Layer 2 of a small transformer language model trained on English Wikipedia (16 layers, counted from 0, width 64). Numbers have three digits each and are written without spaces.
In attention head 0, each number of a token's query is one row of weights dot the token's vector x. The head spreads its attention over the tokens so far by the softmax of query dot key.

Query weights of the head. A number n stands for (n - 500) times 0.0011.
q0: 506447344478666433526346499542497492477393456523613358573464465540481567519361504251612436406557558491553629636479475456462610458631619608467437427385473474496533448450526457485469402583358559
q1: 414481330728657500723774309347604316368863538391332322373454322665269476787539426726241387520336405626439378605246667977428832100495492977620421494287599509777539461722451420567530581663832291
q2: 523409496644452325488522505544383528475513490456561507559410459586501457472505363546439417468495384572359487494488492535462524541557484546509480457480489414594478482468488391332338474612575464
q3: 482308342656587615516466658480430336469588412460531566510356293670451520532373397678317364456394554541414585486423381689434696291481485645474646444400466475541509484591529341341646678556697353
q4: 427495494607550601535446543529453600447545491519521623480547558646419455491341483436488543535543664551513517589374564537485351572466455513547515447531559583511638566454386421599518574479522420
q5: 499782200493655602559479554562760396480644382592439698471344739672571314343324435527355748179696670444697901606618352510792130943356147201272478698441529260615946418318292422590638339141395490
q6: 510634564476354447495451352564461525559530567478586471568609634434590547530524520451623492461614505420426410506575502508442430534480573484511573543648565521460558563493557636521480514417493506
q7: 531617543472413526485501520454460556564407473411526522382558616548542590467410480447540509485435376517406434510521479446407437486555524395418551648549420503408490549536584533564498462501461590
q8: 524675481388483426487450387456435539498365546514450465467553517502553521477456334445498526611482482369558517437481550496512409534479574486507478476654436473401398532520464485656418465616466494
q9: 596406426468519405536557533554682484470547444512477549479492447548387451364457502613443606474536508511554498435426422512517454454439449441556437520483440400454544578383507548533607495457418420
q10: 614562498539483573536439543513638535545510510482433534473590585437423587492487637494553539485503520534490459543588465489516398465360490526468632440535495439421449529348469454551470380564376530
q11: 570601563467417612511390461567609457389552483515530556287429573538501528536414559527371556460456471528455507446533337518512418532439399400383438455522437598512561498474398540571534451482477442
q12: 492282536477456630494455663474506483412664436533534562504408422632574591449572562569364529439381571626395572598466327657412384490601467479405526459460502479672592504377529457540602651457561399
q13: 481582449475586448493591474553513470508539583476614490565503420653524359484537437436477551450665461478479510560486536516529474507481417498536460581454574483552559562601523526481418440508398552
q14: 395524540542554420365436610485486499546584411443509495536476539565496628479552591495487400518426519568388414516526576505452475519634506468580526549469499453495456461506564513494487568507503447
q15: 452379517579567495548531653450365523579508432487527525484343428545439402419459550596567491435471509421395439556542495494551515593484427522530525520437554374507551497465437393352524465489470426
q16: 408413495547517531632516650431619476460618494409494517486467455520539577500635520598404440412345612587536423600462509493339589432437496538593412602465533722624513529493538532335440472528588483
q17: 342355647491457461498488572249439618554457487530510537491449452617491420516639470546407534444460507464425363648499556560492484404515507551426512487579573481410568427419472538431457633541539403
q18: 502491600466410535516455584575457490461474441538576577418496417587469519601458520584528484421425408593470597463531363500518427597472376450470449415395410375530487553354504426476591469550500510
q19: 484439392492484448536505439483457415513463556473541493639522441620487423517437502513515452460551459496471575584530573613525537519570536505531504541376428427585525498565521501482712635566486515
q20: 572514533490523436466528477438587455386382452598446542426528485504425396518482566546525638652462534562477646471487396592576460470574529484444528419556480473477505453372562556577561600393468430
q21: 456576519519409448484411497452468573580456404364502553517503492493445544530468460480438379514462463530523498453554503485446514511513488525492498545597521410451476535440523452503500576551427470
q22: 330447405479356569514561541366378559513345498495548485523498469458488451467532338573473458546476590412511390526487571462494538307563613561496511571587489439364421482511448355514658555677461564
q23: 472538488527530556534497473482620443472528526569506564466471389576480363499458624435405601425541506487565627511464391557581424531538388564471421488474487534617564460488437572512555601477513410
q24: 468390476552536300456713483337361566376476574530481543610513442652497364489486429585547503469545575386501562634425649596509551464651599570529490529474487397507535452533509394484530551386469515
q25: 406323429595633589389515570542410515586599334493475506515468498546468586502567455467407431468478506573486436549536520527510602442501407481478548400393518423451472357592471374457514556659531513
q26: 534499495477524548315538604502430514419489461608540479427446429598460538392450521542500507400428435485350506469512426471476448503512479471523506443439452411519509504492448433554544591483461493
q27: 520670480487589614510434488624566528473568490483441533464513573393446657543589627442515482508499461570488418336545488396538545631431430449545482448463512509503430557465436508517362253540435547
q28: 418299459533565520526442468416459484414600599597351477658407441576453542520574481542444466398383559446423507578421614651452505455496547604500537487435501496571512423520564340379539596532631441
q29: 566459318443535561564461459503650494601519519402501601479419523443378414610548607564442481459560434578583364473545550443547532614470425569637465547449525538464577580545459435494520282516385529
q30: 475604439492547518531389450587579520576506509426454511549473625276397605529480581439477498516462521481569494458516569461576510515578469461581605541411441464418432494458467437464482411537481497
q31: 522633534600416336595598532511537627497481499399556471506562527449484461473508425484552560609601612490612493470440493421508545537434571517521420546593549426438429518478481509527421464383468558

Each question shows a short text with each token's key, already scaled and adjusted for position as the last token sees it. A number n stands for (n - 500) times 0.0022.

Then comes the last token's vector x. A number n stands for (n - 500) times 0.0078.

0 "s": 481396527673535617527488434510458516533534483526596490554576462505456526468483456469547542484482
1 " l": 523831463406510675495521501539535540504509479528474507536483466480500496483507484550446532521548
2 "ong": 517495582506483471507501525512497552527529518534517485510516463538507490466510465522482530502538
3 "est": 477566502487471359559458525511489558557552500490526495486476505484450534445446512546530489492494
4 " serv": 442613527578500279494430511456509527481496469490543510484518483483487500487506455545529523477503
x: 432618524474520505605419481456275600736339506565525624529573656536527525390494453449586747457721474381504609443688466124542529575558712393332460570327596457483585447516659535475451467357615541
Which two tokens does the last token look at most, in order? 0 "s", 2 "ong"

0 " N": 547653528569484507482455510502505469508480513560547523494469480558537487459499455518495504499553
1 "ick": 489593556500488563476489503481486492510531522554550527515516416537542496489586474538494525500516
2 "n": 515650478452546382495531490490473496507512501554493531519512470511522505443510501482460526499478
3 "amed": 511417565604513610472444424520465505503557482597577478512498437484467496508516489536512575493524
4 " The": 578431549583518650531465474500497470520521528554549570480472472532506464503557494508531488455515
x: 609458470715399460229345467599395695599480427491534461600516507489626360480440538331431520492451568480649491413434498472753245549569572433491397473536400500385656588440502629519701512352367680
Which two tokens does the last token look at most, in order? 4 " The", 3 "amed"

0 ".": 477348505555502362496520485503459474540483531528544505497498486560510497485517487494480496483533
1 " Fran": 464404572649522374480464513407426478517455513518533528481430466528504441492534506502575464433491
2 "c": 498840474409543628511487504520510537515434509540482483549461530487445508448432514526492535515528
3 "is": 459380579605491399521478480476490497566472519549602526516506471548498489489484484519571528501508
4 " S": 573763483488476652568509529477501484444512538504445515523524519565476527478462477515489484512525
x: 641343383506534513475407738561503696498431380591423580528696444356501487435572541490456725544685563379673410436433632426395529638485472219462419579530493528461459562439365482489607485367271567
Which two tokens does the last token look at most, in order? 0 ".", 3 "is"

0 "ia": 503374605751493690445449438499475487587433493531654492539516433511478443500544454484629506488477
1 " H": 499881512476525705522447523505519471477504511544452487507480518523471512475483525553494487521526
2 "ot": 444663511516443504553482540475445503494521527487586518476515473511510473477472442501515433468545
3 "sp": 457815563526611685483468473519466483513519495554535497527472462503482500473476513534535525531483
4 "ur": 519453558571473338513482521419477543561477519485566487533460447534431493414526496558529454485500
x: 207518663577565579452482578600477692495578497458414639544634625378422544299460525436454757596647400420422442406734399513627436594587668312364543558752593464587440567449483480548621533626387462
To which token does the last token give the most attention? 4 "ur"

0 "ce": 540519594651425634452463469506499500568468467569560494506460467469508463508492472499578514490495
1 ",": 539384506644518752467460409556530558606449535595567474544488533496403511454494498513564534518474
2 " R": 488882469430521700547504534480532513469487477522407500488522522513477512459462477494450472521521
3 "oman": 497301565678497496458437457520485519532554491520627484559541429511503531495533487501581552450469
4 "ian": 521331583695508482454456486466455505532482497521609534487493468488524468487529464488598485473499
x: 378606490551580265144409405592386617522520563426570564643447646488558454493350485431485521469654575544597467534458318385600134450474606322396530539597494417488527535518694598475594445493427624
Which two tokens does the last token look at most, in order? 1 ",", 3 "oman"

0 "ill": 495518568536496587499499496517493508549517520565553533529515474522504494478493480466494468469533
1 "er": 485443549556508302517524512441497493530490508531578546484486475539534457426520464491479460463500
2 "i": 518650494499493448556497451506546526533453480501525467473549496460466469467514454492494505538471
3 ",": 471386516645523756454455407552529547601451532603584477547486524496405505463502487518562533509487
4 " the": 540401546553555698507468455560497466537539531557552538501485485527493491525536495499523542484520
x: 597470420623444521186436384591435754639483388500509430551505621558647288407475492359558478437398555423650458501489477577645260477564575466475445469484362466375576599449438631507591589316352658
To which token does the last token give the most attention? 4 " the"

0 " ": 477780535515475726525493477504521510553480496578545521510488465516495484473490493508497471480538
1 "30": 444591481512495402487464488480469534514508461528524497477484496462448508460528471498519509473488
2 " January": 493390543628485459485426461512406503572544586512584533499538486517493539482575478510572485454482
3 " ": 540896488414508768556515512528534517509489483548472500505479481510496483470465514521454477494556
4 "1": 534724455405485370572501499510476521510494473513457543486487540507471489435489475484445508472507
x: 487569576477373524396378359469503700481505465528498543576667686414723467436393660527562784538747526401531621507501539520499450789363431333535353434641451545531422519544513550451617684502613532
Which token does the last token look at most, and with what share of its attention? 2 " January", with about 40%

0 "g": 489721509485515522513513468495467548545472488527563484501496474469443511481456489517514510520510
1 "et": 510474502507528282552480509497476543551530500491586531497522499513463510440478451511496468461490
2 "her": 477351566632458446478485478431469513552509516577599569533484424526526486443576488526530532444483
3 " with": 492378562672551699424469455516510495515493485593578547537479441539489487494547478525557608528528
4 " wh": 507553523570502639503473485487495485508483544535562497506492482505496495492545480561524497561539
x: 647473533506362470240430405664536610671344610556446539503539431517644450364511575518635520381676615462668411429421582541486380512608536423214436573545432594415690524527452462536537484244274505
To which token does the last token give the most attention? 3 " with"

0 "sp": 550706585603412661469448446509450489555492510559590507526469450506478501471488489522574523526479
1 "ur": 485410564591520349501480504419477544575470520500583491538462440531431492415528487558538471489497
2 "s": 461416525673483558516481415501453518535518482519593479560557460495463518471484454485556555500483
3 " F": 532958454427484702526458532490531539456515474498395490497457523510479524472480509583481537509506
4 "ootball": 562387543586525521523465484524430498557555556483551524485524481516516526486539505491547460463475
x: 638581527485534422287396539651526716410345405475663577732595564429538499462587503472603595509521522523466578556659339461696294755529721504489526606569554319396626576525462637482655508478501407
To which token does the last token give the most attention? 4 "ootball"

0 "w": 516663523463447569507496488533515537572460503542505508524469496487459512479503485506474513514530
1 "ith": 517353594581538394474503477522469501547510519552595540577523439557496472457523464506503546479539
2 " c": 501911464397491814542482519531534523524484512528465509505458472533497487446481501533468491525540
3 "ut": 508469510519454317527513545468471548506530519485552492467499505536484517477447452524474522498558
4 "o": 451532545568523460507488468502519508554421513509557490488477493502471463507509467497538487531491
x: 422590459395479399225555529524296643690412518395489485471595625601620276280512490455568527184834541529481484420472667349594515577448428441480373525580420544481410606480497557547477547698310487
Which two tokens does the last token look at most, in order? 1 "ith", 3 "ut"

0 " the": 434383561615493743498442430554478468555543529559583540510508475522492500534543487486549540474511
1 " s": 445652509518516705508499518493460505476521541528512502530534470571473545491496460534498492525553
2 "ister": 492272584639509319476451467482472526569505495521576509500502456512475478445556476525557485450486
3 " is": 512430476583446577507462457529476507503509502561530548496519511477478503457501496479500517490511
4 "land": 541459527600507478467483508513450525478541477515543463514535436491492516470550501512540551471449
x: 322662535411616450258403599551590564484455448435766577709544633315510425412509410432516754617530527562442677552491391567452199499420592475426425487662627480415627617514591549443581438404565590
Which token does the last token look at most, and with what share of its attention? 0 " the", with about 50%

0 "ten": 524433583588469588488481440477498527541505530563577508494519472496473505485534459505509515515491
1 " re": 583626516537503344492460540526536524525485500504520511467461485577516487439502418544505550538541
2 "port": 491471564568454491505490517481483507518548486512553512522525486534489513465489453491516477441525
3 " f": 530933468408491684503476547508501551480544482506398491494437529510482553491461521570459540514527
4 "e": 434526557535521485482515480529500488541432521559506515544465496566522461476499476495493526519515
x: 472513518379455437258542414450475824445359436494549375454463656530652350238449486478531638276731477552530543369492489672504361614524343421514512454737513477560243572496468469555458434735397523
To which token does the last token give the most attention? 2 "port"

0 " b": 468854460466521749530460483507506548521470477540510507470445485473461507450501474538492498540524
1 "el": 570492555548505363472487459478517507592490506563573538526460460485508486473539500538522521508484
2 "ow": 476543573531479424493469537461504538498514514542543536482469476515527492472544483545517490495518
3 " by": 522367560657555714427456470513481473516509497591593560509515432553552490477559470491556592514505
4 " se": 438674521512531527467522533467530493443493492554446480444440459510513462509522487537482542532509
x: 583437525456437346453474554512419583610356467582636510505630672506597520354437464432602670238888580452420464418574508352480558441510326671457368409305409583502599587379498420499480418327308571
To which token does the last token give the most attention? 3 " by"

0 " m": 528822465450466726493477511546544523531494451534506474525464493484489500465499472543441492521549
1 "ajor": 510419586612499571486429512489437512563509565502554519529512476558528496471537494517555461497495
2 " over": 537484549600532653439460529495470502542521517538562504500473457554552503474558472562526560545527
3 "l": 495741468395550459485553471515515527505494484546473520530469507474499514466483514519443549515501
4 "ap": 529732534445507411530508542511476548535492526494500490435435484450438460451510506548514465530500
x: 269490549394529472390377606592327547512580537389457526653647777466477470544390467491566589385496462548514644528643432343768309599370578530283411573592514577317219555429386542467601401632350474
To which token does the last token give the most attention? 2 " over"

0 " D": 476765524491508729539493502522521513494501483561468525505520516528508519504486475477458492480546
1 "ivision": 456511548625455610504462486533483503572570526515569509495510462516505522471571486512551477455484
2 ",": 494393489648510781470445414552517563593462524584555473536488551483400534463497510508563506503469
3 " the": 588429528561473719521458453559486464529561539540545539488494499521504511530540500481524519472511
4 " ": 520932459380536776567525522540545527494489473530445492503471499506494491463448514520436478504563
x: 588402547309456499252371399511339438650409421320557564560582858336655427334589495479509879406611477460459574522359540460494458606462479316402436461473466494472355435499392508365557481421425606
To which token does the last token give the most attention? 2 ","

0 " An": 488400542698498632478449460482482479554469562578625581486499467531544484476567495499593542479450
1 "to": 522510581628493551461454463527497522587442532533592482498466465467458451499568506547580505530482
2 "ine": 547495545533511535464504505527493485519483494530530516489501486516518470491508448472506513494506
3 " M": 522930437383506787557501552554549515479496440488406465494469536496511503456464487509426473527546
4 "er": 520470545544481267536530518434502492525488514522561552478471486535532452424523472490475450461508
x: 468597559494412497197389492530536654573535589453439577810538489544434599452415501444397553461770505483480620384585430538583457662493452378530352469874426403561386503506569529516482463568365715
Which two tokens does the last token look at most, in order? 2 "ine", 0 " An"

0 "ed": 515418511544457510501502478523488543509557482554545485500497473489473516468469483513466557511497
1 " s": 441643503515517678519505519490460510485514550526520504521525465566470539480500462535500483528544
2 "oc": 471525499510519420556474528479469490548486567479565498506523466543496509447463466485551487492496
3 "ial": 563391525587487570497480538495479545505543464523554548485503447498544534472518493488543528473471
4 "ly": 463343574624517477490484488526468540538490568564544545479515502528510533468515479504554577539449
x: 286502538481554551190402531551583871534340494514533501596708476458413499514524367485665589530577508621581778612484380384395462542400454478433611458583437415535654464457487527583532408566346569
To which token does the last token give the most attention? 3 "ial"

0 "el": 536522558551443465477488460476530500592495499581578547526465445483504477479540497532519524499489
1 "ing": 538424542630481649469476473538481545543525523558569504517528462516501533451516477539541592528464
2 " re": 542655510523574370494456550524535522511488492500506510466463495574517497448498424543500547537543
3 "ject": 475521532511525428524506528542522531553507481508525482536489496512497481476471473515495481484553
4 "ed": 458430507542524466494509483525496538490556482560529476492479491486476510473463488526465568522502
x: 479610522325445480259531529493535656641538447657524672613882569395381390363450566397532340270597548481424525581659512443453458543456533591358590454618371446499530502462339461430423438491402747
Which two tokens does the last token look at most, in order? 4 "ed", 1 "ing"

0 "ron": 533381608661418512446463459473462506608508548552620557504507402521531484470580473502591508473459
1 "t": 581683496470512438527502508562513541552517511539518509510472513504526497424462526528482560541471
2 " to": 572455542655471811432487470506474519473508496591554559480486452528534508511560483508530586516477
3 " ass": 510621513617550568517431459488472528533459532535534509504506483502463534461516502535566490540466
4 "ist": 496486515550474245522447488484492509542520500509565519524527505498482517445498459528521457450513
x: 513616522379345420425656508395466645679464438515439671556389481491502731421385505448527576440565457382523715357480520234706439690556738323455503478688678384498410514515403499621431528570451440
Which two tokens does the last token look at most, in order? 2 " to", 0 "ron"

0 " t": 516855498458465747502493517507520527545486528536518505485477474536519491450513470562479481562527
1 "est": 476518519515527322551452509500477557574542508495558503481469496489458532442460502545540486490490
2 "s": 452399522666458531531491427491454516532523490511594484548557464504461521457492452479541530490485
3 " con": 486494564592561529424459535489487482538518489559593540504491418552558490474525460520561593479500
4 "clud": 461531556585483397503511542448483539506434535507503459510465502534436460484513499554510445508524
x: 514573555329421475390476444534281608627356621669459628367599579481599383269521496474594709378928500426595500520683430295479426446587492455442404580417642531451678451424566454487589485525427484
To which token does the last token give the most attention? 2 "s"

0 "arly": 479372550657422758462439430573465506569536535592594507532515472478481550526508507519590604508460
1 " ": 488946477390466749565527519533547516497491473548455494506473486505493473466453510525442482500567
2 "1": 477725459386489381574515507518487520514493478520447542502484534516469480431480483489439515474513
3 "94": 464574461520495338503476496502472552511466480538516486505497483477455507447502473492533558503493
4 "2": 511760451458499357563504457533486546512505449522454502504502532479455490461465472497465577492496
x: 560581558394409578419459414460527508516363294710598503514808736343714423409418591543524738505687548490462556589421490381440433728361496375448346458556551534587582495511557537448564698561598511
Which token does the last token look at most, and with what share of its attention? 0 "arly", with about 70%

0 "ate": 466399556674499679476488503538442512552543512540563500516483479536522495460496496474544491477482
1 " rel": 510741519506499605492477495474514507458573423550522492500474474459506520498472471520487518507556
2 "ations": 524357535727500662483476453510502512553524475538595513503540473520512499473525452462569509468461
3 "hip": 537468576653503587471489506509510542572508491517600501461478457476483476460557481540588500483448
4 "s": 554431512649470551539498440500461507511533482501561473547565469511469520461479457473535533497487
x: 390526591494556471121654557521627544503431254711527598586723509451474502342522497473545448492574521369602511462497647457351565638441423312497456552761599403471665517403453431536427550469289499
Which two tokens does the last token look at most, in order? 0 "ate", 2 "ations"

0 " Fl": 524594524524461520459505461484487514555474515582543518484421481490493497466507507510494492488524
1 "ak": 481492536576500306566507468471443537525478573487570480505531442520444510450539473518527503560458
2 " D": 492859493425474713556508532527541516462494474540417504499504535527499512489465478493431495496556
3 "iv": 447628508541540416523500514437557545551488515486566486532471471481496497437533492543528468507481
4 "is": 499351585632462376522476475466478496581461536553632536509503464548499484489490474508583509496508
x: 468522472418539593261567536526478710500511469697398449540542440498621444485568610501520572522761554556421604450550427484763464560479621208427493566652498464489447505516530476500395529810151624
Which token does the last token look at most, and with what share of its attention? 4 "is", with about 40%

0 "9": 508549522609473496468430447514466560563482460535564478525515460493474512471533493523537560485471
1 ".": 473355498552491328486517501497454467524482531526534492499493486563515494492515493505479490480540
2 " In": 506504572640514686408443498487466476535517476562592544539533468520537478506549458523564562474510
3 " December": 503435530577497472481431490531425500561548568508543513511534498521486539476547471519547512465505
4 " ": 520974453343536803578538534541549523479496466531413480501470499501490481464437522524418480505568
x: 589391553332453496248385400501338423636441402321526571577588881356648420369577495465496875408607490455466576581342568457514478596475471337414393448432495497462333415489398535354551469402437589
To which token does the last token give the most attention? 1 "."

0 " h": 534753531506476656501447497518499468541517529559530511502481483521487522489480493537513492531539
1 "ig": 445559551508490330541524518500481552536483544532561528472408518532454467464460507519482477483546
2 "her": 472362564615456405473488491425466516541507521570592562528478429525533489441580488533526529447487
3 " than": 512589512600567734443437500559484519519512521571530506513465488540517524481509496547535593565499
4 " four": 529438565579523456477451510490441509511550556514534533475455455561528511472590490525504522509500
x: 542466663457544537269291471533554708576355452424601499544734553489397449372406478399650695463597520600477543491698491490412367629387663461426491498449351615381896551469443536396638461411481553
Which two tokens does the last token look at most, in order? 2 "her", 4 " four"

0 " life": 505305607802458689428389401525437502602513523573672551502531402494532530504591477508678568473445
1 " s": 431636502522521679517497518495460508484519546528530504520530459564469549480500458535510492523551
2 "uc": 470375509496461316526538539425421501501455530477503528497526455532518459458507492460483460454493
3 "cess": 483412554589549303479502505541503548560480523509557519503465477520485484474508475527542531487488
4 " m": 465911415361490791513485550561559511497517442519450454516453504477500506456486496559412486536563
x: 698404570438469566324398656442573596460446550400420585532357626428591443362366550442710652487472504414439504460528676453463265559531487478243407406491654539339331366471516426438466530194319592
Which token does the last token look at most, and with what share of its attention? 2 "uc", with about 40%

0 "a": 478488552639491610508459441533477501594463522511577459528515492516477499495519492487551499525475
1 "ff": 558684540563442537521452459495488488535552457540528516497551440452485525519494474525580547493467
2 "s": 463392524679463593525481430500457505528530483520598488555569461505468524469490455472548539482482
3 " were": 529400515596526658503461437557466490511505507582531558488544502488502498512497462436500552520523
4 " n": 479758472415498494501502543531518438423545460561463513476477476532553483493453439511401569512613
x: 711397556460490636468405467428441706536496328683512429730610612554546567404462560388631693416651526475484468431466497433554422445597416442265435504593328535444388442465497523490484358112530623
Which token does the last token look at most, and with what share of its attention? 3 " were", with about 60%

0 "c": 521668513530482611500470456504485530577428518563581512540476493485449503453458477503539523497511
1 "i": 499614498523485407560491444499539525544447483501545474474542496460464469461512446491506501535465
2 "ec": 509414542550523435524486528483432520574431547529559559492469473524468484458487472460539476485500
3 "a": 517511531617499570513464456539499515596449533506563455524490505517477494472520501505547503537473
4 " M": 505934438376522798556506554552552511473493440489400461506468539500508500456459489515419480529544
x: 724388532440478556422304778444537689498412560396499587634538615422549258331501550441522681397417493363487399571456633478465305750523442351389389481540610512442282487498527586488569489354397613
To which token does the last token give the most attention? 2 "ec"

0 ".": 477348505555502362496520485503459474540483531528544505497498486560510497485517487494480496483533
1 "D": 541831473416490517542533534571539535466508468501409494503539533520482514473453449483406553518559
2 ".": 495364489532476305498532503504462474520477529515527490497489502558513494487508485500462481490545
3 " with": 503404560666541704425468455529504508507497462573571545537483459533487501504531474512550605522525
4 " the": 549379544564553683509463448560485469535540527544551532500489490523494495530538494491525532481516
x: 602472426612459518201430365570431730642485374492496418562463621561648287394477492352556471454389547416653468509510502561609233496565575465465436494480367473382590603435450637501575598302350656
To which token does the last token give the most attention? 4 " the"

0 "re": 492480536577515418529483496448498484524497490544534533478485436528526489487528478474524524469487
1 "qu": 575872509413477560526501535533530537556457504522449479559449523521428487479458513522479491520514
2 "ent": 520539535486511433565468506538514535568537512522509514490486473506501498465471493517497537506533
3 "ly": 496354568624535480486479479528470536536491562568546547484513504521512533471517479506552583538448
4 " l": 483884436352486697506529517545550531485518473518435502536472478475512494480497495557424535527559
x: 776443483464520525392408602503578505633177547712453497515533665407589458405238500481805641526512579518477380469549480387581438549597414372339559443512652513489452478439498420410549453279520570
Which token does the last token look at most, and with what share of its attention? 3 "ly", with about 70%

0 "ia": 503374605751493690445449438499475487587433493531654492539516433511478443500544454484629506488477
1 " H": 499881512476525705522447523505519471477504511544452487507480518523471512475483525553494487521526
2 "ot": 444663511516443504553482540475445503494521527487586518476515473511510473477472442501515433468545
3 "sp": 457815563526611685483468473519466483513519495554535497527472462503482500473476513534535525531483
4 "ur": 519453558571473338513482521419477543561477519485566487533460447534431493414526496558529454485500
x: 207518663577565579452482578600477692495578497458414639544634625378422544299460525436454757596647400420422442406734399513627436594587668312364543558752593464587440567449483480548621533626387462
Which token does the last token look at most, and with what share of its attention? 4 "ur", with about 40%

0 "or": 505466531576490380529488505461486524577469518544577533494453459516480461433504504509529463485472
1 "row": 538514573533491561421491521495519560544508506547548513515437429523514503446581503545510557504491
2 "ed": 533441506534532468493501479525495538495554482558533479498482487484477510473467487529462568517504
3 " from": 512488532633554759392422466551491485521522465556586515555519474500493521518533474511556603517510
4 " the": 553405540553549692507467453562493474533532528545547528498476489524491486517541490502518539488525
x: 567474426608420525192416386587438732624490392484506426553498634547632281398462493345568509437385556410646462506496485564626198506562564472494444488485367469376578586429431642491570574301339649
Which token does the last token look at most, and with what share of its attention? 4 " the", with about 60%

0 " def": 512768540605448556530446438479483529547502494554527499509482484478441484487502506553561508517453
1 "en": 543443591565502380514476478466490503585492527535588519531498441536503485458542454507531473484508
2 "se": 504589513580477545498482506493499551489482472518509481445473481479454505477493481503524509504451
3 " comm": 482753560507541583505464514489517486563513511530525507521470470540500471475537485531495446497546
4 "and": 552544533436511377558525514519451525501528498536500484493491507486428503474467499481459455473506
x: 469578530345324535284501546452514707625670482279590538617616406466486407402457394468529602528526523539560714595612564426687405642396642401354438453751622522325401583489405569559502450610409617
To which token does the last token give the most attention? 4 "and"

0 "ff": 488627546607420541510438443493481497561537468552566534494556430454484532513507469519602552489450
1 "s": 458377529699507607520475423503457513542525488527613496553573456505467527465496452473561545485473
2 " sign": 550595560556545423470461533487495522525532481538549515478445476512498526459504469551513540496543
3 "ific": 485322515591488549488422455499489513533511512485643523480557483496534547475514422473572506484495
4 "ant": 548489537587499475540440495515490527531535491498580509472485456492508496458500474501554498484504
x: 302591506491600346181392532440448561667510440424351546611711578627534504436440444450602380386511505502500587392418507352759178615553661376563537395623536432479402629522468518454545472462347709
To which token does the last token give the most attention? 3 "ific"

0 " H": 516735546561493699511431481503502475535504524571528517495495486519473521485509508529536483507510
1 "os": 505473543589506339582490482509481479538510519514511504544576501519474488491477475462517537515460
2 "p": 539859486400507590527507507532487530505483482536472532496480512435468501483459504516479515514504
3 "it": 503450534547479268540496493515469515520549528510601534499488490534542507451479480487502507472506
4 "als": 507370566688496487512485487483464470545535530518557497552537448549523515486542483501554533501501
x: 463581612402581567063468566534627577467275361721583601525558439399501513153514508512592591359684474522590407536551488516404498650507518417484415505564570426457750532508526443474519451529381495
To which token does the last token give the most attention? 4 "als"

0 "p": 497760512478456584515491472524481538552470491546539551502483489440472505477483493509515515505484
1 "s": 453412519659518574528492435508462517530527484515589488556566466504460525462484454476539541490484
2 "\"": 464294528681529565469483460450490499521493517528542444514508473514494492467592508531525496467506
3 " had": 503387500611509537472467443544499561528482529556570526482482535481484501475539514515495555521490
4 " serv": 441652513542503245501438524466512530460496457482512495475522500480481507489489456543510523481513
x: 446619507453497505653443462456301615708346527561540632525593658541513524392515437464590779435727469396510620438665489130582524585537681415329445585336596446478608468509684532497458457343651534
To which token does the last token give the most attention? 2 "\""

0 "ot": 480597525569562527552466505476438511526517530489629528477526455507509477475484441480538424461526
1 "sp": 609754569562495678481461456511454488537508501556564503522473455500478501473478506520551510522479
2 "ur": 466412559588493341510480507419471547572472519488581489532463444529429493414526491549535453484494
3 ".": 516365492552477272488524498494460467525474540527539493495477487560520483480519489512481492494541
4 " N": 450821475457466521493479550519532472442492484534450489509461516560533489443456472540438533517563
x: 734385520473533580601391640416463758472417457553490485614587561428553403441578511332479660332615515451573451428424491477467218491555418208317383476655355484436304506473542520476531369316601606
Which token does the last token look at most, and with what share of its attention? 3 ".", with about 50%

0 "ul": 462513552480545390517524538491485526523485524512511495525468444535485444436521485518452491488533
1 "ts": 520450529659525680517487438531508506549500479552593499538528478496462498476485449492556530497484
2 " of": 570397541678512766407420440551483508536518435567578532521536481489515524525512460475588636536477
3 " st": 473767461416492519533492512548521542507514500482455458474424529505448480454487467562453517551553
4 "and": 545562526415513390564535521523462527489535494538479485497486513486428500473461507485445461476509
x: 465583507351323535290512550453516694641691474279582533604641407469490393402444387454511619499518523548563739605603555434697403626399630426366453446738637507339405566479389574560517447575407628
To which token does the last token give the most attention? 2 " of"

0 " Cl": 495719533611520599501414401503479513584501500557596538519448490463470513454536499512534471452510
1 "ub": 399544548611476480515480508455468503531494477465583504472472481475471457470541453497555418475482
2 " was": 515341520638481610483443404540447504531498530587569576483541512483485512497538478460521533500504
3 " form": 489660525565504531500438523463509493480545438520553531486508461489519502464496438521539520491521
4 "ed": 463434502537524425503505478517493540497560491552533486487477494485484514465476489527463560522497
x: 483640510354442484264527518488553651615531445655482708608885585382356424350452571434545323284585516482422550565673494453452468578452527573349564449631357442505522502445328481427405450530407735
Which two tokens does the last token look at most, in order? 2 " was", 4 "ed"

0 ",": 534374516650452759462452396569525548609461526604574482544515520498409520468504491505570555519472
1 " which": 533367518702436639469423428534510504519505511563589512494549468526537545484556462489553611520475
2 " m": 512934411359538774510491543568564521500502431515445456523459510479496507456482486551407494537562
3 "ight": 474503522506535428511492559528514531509546509506498505507501490541531538466521479534485553540493
4 " also": 444425497566524556480472451535502532541469551541547557505539508518547536481537506484525552513450
x: 470543385482519493395509421546618814533180441513489489608462668554408492521624437538656672627707511487411792510601434325453554579488447338518621518451516424465571355514531611485439561393299431
To which token does the last token give the most attention? 0 ","